Layer 9 of a small transformer language model trained on English Wikipedia (13 layers, counted from 0, width 128).
Take only the direct path to the model's output, skipping the later layers: a vector added to the residual stream pushes a token's score in proportion to its dot product with that token's output vector.

Output vectors of the tokens that the questions are about. A number n stands for (n - 500) times 0.0033.
"s": 362 593 467 516 480 745 482 352 293 424 553 381 577 165 321 411 520 500 414 645 500 466 442 290 780 419 526 767 384 360 573 706 492 184 666 433 310 446 454 492 218 585 458 361 614 535 488 580 692 391 261 485 726 517 631 562 664 574 569 500 438 624 320 722 421 438 349 588 545 573 568 424 572 488 344 488 507 669 489 504 637 210 567 804 338 571 350 448 317 513 350 371 471 412 693 446 367 228 730 446 436 410 525 613 429 508 548 527 515 621 500 508 345 768 594 316 531 669 512 492 561 469 410 586 508 500 552 729
"ous": 450 756 649 619 189 400 486 391 703 376 535 565 515 468 936 516 392 494 523 301 785 342 591 467 467 483 514 454 261 423 560 496 568 485 271 582 484 426 470 661 345 572 418 604 380 230 557 518 158 529 398 413 453 715 577 727 370 650 564 500 456 476 526 449 516 574 437 632 364 672 556 509 570 546 513 489 664 444 683 652 439 363 657 640 599 472 408 493 683 499 415 639 525 719 620 337 409 563 427 266 421 496 717 578 541 477 750 458 478 587 579 402 548 199 599 472 413 604 472 309 453 624 731 412 330 480 456 459
"ificant": 645 751 713 504 572 452 628 479 639 440 341 350 622 194 632 725 301 439 495 300 696 604 350 415 611 618 339 448 338 449 480 187 542 415 443 355 551 337 609 808 725 156 505 727 388 446 476 431 379 479 633 579 349 531 467 431 514 450 470 459 340 462 573 459 670 373 667 539 212 504 463 413 344 676 562 361 530 489 309 668 500 326 309 743 488 420 458 454 668 469 535 350 658 467 290 282 428 451 392 710 623 500 564 427 713 355 572 297 626 497 695 370 559 626 552 674 441 699 387 479 442 539 513 540 552 405 596 534
"ounded": 297 685 671 532 399 719 726 510 570 330 137 436 436 454 805 559 486 429 975 187 648 415 216 589 446 641 367 614 356 415 492 432 694 430 447 530 577 431 429 581 811 471 495 792 387 378 468 352 391 537 469 393 401 437 511 389 594 350 507 530 560 568 725 767 619 747 504 343 378 615 659 379 439 403 487 568 343 481 450 647 472 527 461 371 793 408 709 635 654 485 648 539 530 682 345 354 448 575 492 816 587 407 668 287 509 476 485 464 604 497 522 409 716 520 534 511 486 489 496 504 418 532 487 188 520 517 640 582
"ician": 515 692 640 673 364 585 670 472 349 646 327 602 666 330 491 624 430 386 424 387 660 409 541 690 358 271 269 355 472 617 415 253 607 504 304 491 744 465 488 608 631 432 617 517 352 463 610 797 434 538 742 589 646 372 373 336 793 606 559 423 392 300 524 496 642 551 711 496 539 641 214 694 464 710 518 692 562 432 202 649 313 417 347 509 423 316 669 575 757 464 563 452 544 521 430 215 483 373 397 620 356 455 500 717 719 641 422 447 476 523 567 416 478 343 690 671 537 566 500 770 366 569 689 422 579 530 587 574
" Apps": 606 734 377 500 577 482 560 672 405 631 302 275 624 362 556 593 350 381 749 385 559 411 360 574 348 372 709 296 578 688 316 547 746 445 348 573 448 809 690 590 594 462 635 730 318 659 484 565 366 550 685 381 446 798 393 227 718 523 527 329 526 294 554 634 463 468 708 570 521 357 578 528 395 593 410 633 612 377 492 523 247 594 213 542 592 359 539 485 623 466 617 721 630 633 500 477 438 417 585 566 621 358 656 404 569 243 488 274 562 543 500 235 534 568 376 404 744 595 521 732 641 492 398 443 631 567 488 447
"ically": 663 616 626 634 563 527 615 457 526 437 429 287 730 276 367 661 521 514 464 287 491 540 607 620 328 536 406 425 480 285 516 201 770 404 458 504 681 563 362 597 668 331 515 592 229 197 828 596 136 516 519 594 500 529 299 586 544 293 636 352 496 407 520 500 665 647 605 442 448 541 321 471 455 646 412 500 361 646 301 604 334 367 357 648 608 401 660 588 634 477 444 451 509 589 567 288 528 205 379 611 389 287 478 770 868 471 457 512 528 629 360 313 583 381 743 621 514 602 448 659 687 672 719 533 542 418 588 580
"ist": 472 649 540 377 374 683 463 331 280 750 575 564 709 719 631 617 500 461 362 637 585 462 592 580 303 276 466 380 379 671 608 346 756 337 571 694 493 578 302 594 537 486 398 667 567 363 404 394 523 559 504 547 551 397 591 629 597 582 553 646 420 626 379 551 497 534 478 532 611 484 649 622 421 351 599 487 516 641 465 579 541 542 376 523 414 648 487 316 665 503 446 518 447 476 480 408 401 548 311 520 377 576 397 554 588 584 557 457 579 500 302 497 681 500 574 602 436 631 340 567 657 376 656 420 490 359 468 643

Each question shows what one neuron of this layer's MLP adds at an activation of 1. A number n stands for (n - 500) times 0.0011.

n173: 606 574 692 415 573 383 590 511 644 565 518 658 661 556 562 506 318 281 516 375 402 564 402 434 630 763 500 494 287 539 711 456 317 498 645 462 466 583 624 432 468 436 367 487 547 281 555 616 428 638 554 517 440 510 537 591 525 474 607 619 535 459 401 580 476 394 492 619 574 466 412 530 644 466 583 546 499 595 579 690 366 429 525 555 470 557 390 562 356 390 507 644 525 508 561 175 398 505 350 237 355 436 494 370 370 483 357 506 496 529 596 478 450 526 479 527 616 473 760 575 519 244 441 737 471 457 644 483
Pushed up most: "ous"

n19: 379 457 560 594 408 334 379 488 299 313 471 745 536 564 488 503 462 461 471 657 469 519 496 569 449 433 661 309 521 362 599 497 440 497 226 467 402 415 630 479 300 538 413 331 468 720 533 354 503 194 617 604 557 432 606 473 434 557 472 624 546 359 454 403 578 654 582 569 456 478 322 591 347 442 341 490 321 419 406 569 560 513 551 391 609 345 455 626 681 437 742 505 577 524 439 434 574 513 813 531 346 784 514 229 515 455 297 370 434 450 641 487 470 472 615 386 328 377 479 404 383 677 516 501 559 498 382 393
Which of these tokens does it push down most? "ically"

n116: 633 678 454 563 830 524 502 494 591 426 369 455 402 553 669 425 404 578 480 548 619 476 866 418 562 538 505 568 484 681 435 434 733 438 651 688 331 543 455 526 351 353 466 428 478 737 390 334 722 525 357 387 507 689 407 590 449 413 367 430 221 424 471 655 452 453 716 534 309 661 526 315 332 409 574 386 371 588 342 392 298 392 581 463 604 440 255 585 317 527 587 487 467 565 439 492 465 368 527 586 456 515 612 556 415 647 613 475 432 455 483 643 333 447 625 490 546 661 622 500 505 565 489 547 504 353 644 576
Which of these tokens does it push down most? "ician"

n155: 399 648 699 437 365 414 551 576 644 451 395 375 722 515 608 544 547 585 576 505 573 325 382 497 634 532 607 497 334 441 473 326 411 433 598 445 539 530 244 534 324 526 573 480 512 459 475 370 513 586 731 617 533 354 413 363 400 468 490 400 455 377 407 540 560 382 324 541 413 461 655 473 610 560 660 576 384 460 781 617 410 575 589 578 380 611 472 449 412 409 374 467 503 542 395 339 668 484 424 464 452 661 310 397 451 621 549 603 550 762 315 540 461 572 485 409 349 363 560 603 724 350 639 414 595 330 839 416
Pushed up most: "ist"

n36: 432 613 565 689 477 678 392 347 470 677 598 540 538 453 685 378 425 386 514 679 498 583 386 371 407 470 466 390 436 376 332 292 543 573 595 421 595 439 540 521 495 626 637 533 450 590 523 647 742 396 505 555 610 473 749 339 611 620 684 526 390 507 532 414 480 428 504 688 575 455 604 614 403 502 482 291 502 471 497 513 605 517 698 544 577 322 734 513 469 616 656 486 604 445 339 407 522 410 395 398 324 682 628 412 375 566 428 378 463 402 461 581 530 581 494 684 603 235 637 501 552 446 462 595 474 550 380 550
Which of these tokens does it push down most? "ically"

n159: 290 549 602 496 282 455 524 393 594 644 365 610 509 460 668 331 639 695 243 176 453 335 472 366 570 649 436 446 563 451 597 576 718 313 389 341 342 519 356 344 484 348 366 643 596 618 545 730 496 443 561 602 558 346 520 379 571 554 482 319 498 545 415 330 440 535 327 452 758 391 444 385 638 471 519 477 444 413 478 428 617 577 458 478 623 435 776 521 444 383 401 444 656 572 450 398 454 713 434 548 567 454 493 268 333 481 517 618 477 444 524 317 319 717 457 299 574 539 354 460 437 249 471 466 659 501 538 421
Which two tokens does it push up most, strongest first? "ounded", "s"

n158: 540 570 757 341 590 581 416 366 456 541 363 619 574 630 360 423 535 341 249 455 396 320 494 694 424 685 530 581 562 677 454 765 279 669 484 501 485 593 583 452 541 405 379 638 459 452 410 642 393 715 399 453 493 303 644 449 499 536 402 277 510 423 624 498 354 508 657 466 499 520 596 475 601 669 328 617 477 439 244 418 644 284 455 639 544 565 408 177 633 467 702 638 441 286 367 512 544 497 497 428 458 567 568 388 499 406 453 422 494 115 618 454 484 463 299 411 257 528 532 475 548 414 457 404 516 351 709 406
Which of these tokens does it push down most? "ically"

n137: 598 490 424 483 533 635 400 422 489 596 619 214 498 441 489 512 662 601 576 485 498 588 448 452 525 645 590 548 624 469 555 704 504 608 338 444 692 388 433 436 323 603 562 563 628 621 412 391 539 689 620 506 407 670 186 565 513 531 250 571 440 465 567 522 512 569 501 436 256 192 441 522 614 527 470 750 565 607 324 385 380 578 290 573 471 306 514 551 570 242 667 624 500 551 542 716 335 597 513 543 564 476 444 568 415 564 511 547 610 455 691 694 411 405 516 579 483 409 414 562 253 538 412 577 436 384 523 494
Pushed up most: " Apps"

n99: 460 453 388 366 279 498 529 465 646 379 560 446 487 608 520 447 617 480 653 493 258 624 534 486 328 443 469 458 286 492 438 165 575 500 608 452 263 524 459 774 450 465 359 506 715 665 548 529 681 430 680 465 151 318 560 541 575 610 610 457 738 599 383 591 385 529 399 354 534 348 495 614 483 503 569 441 538 690 570 555 628 418 638 489 669 529 431 205 545 740 572 367 291 552 499 677 474 442 653 753 516 350 686 441 550 666 586 700 487 565 534 369 554 517 591 487 218 472 482 233 603 509 534 503 677 547 112 390
Which of these tokens does it push down most? "ician"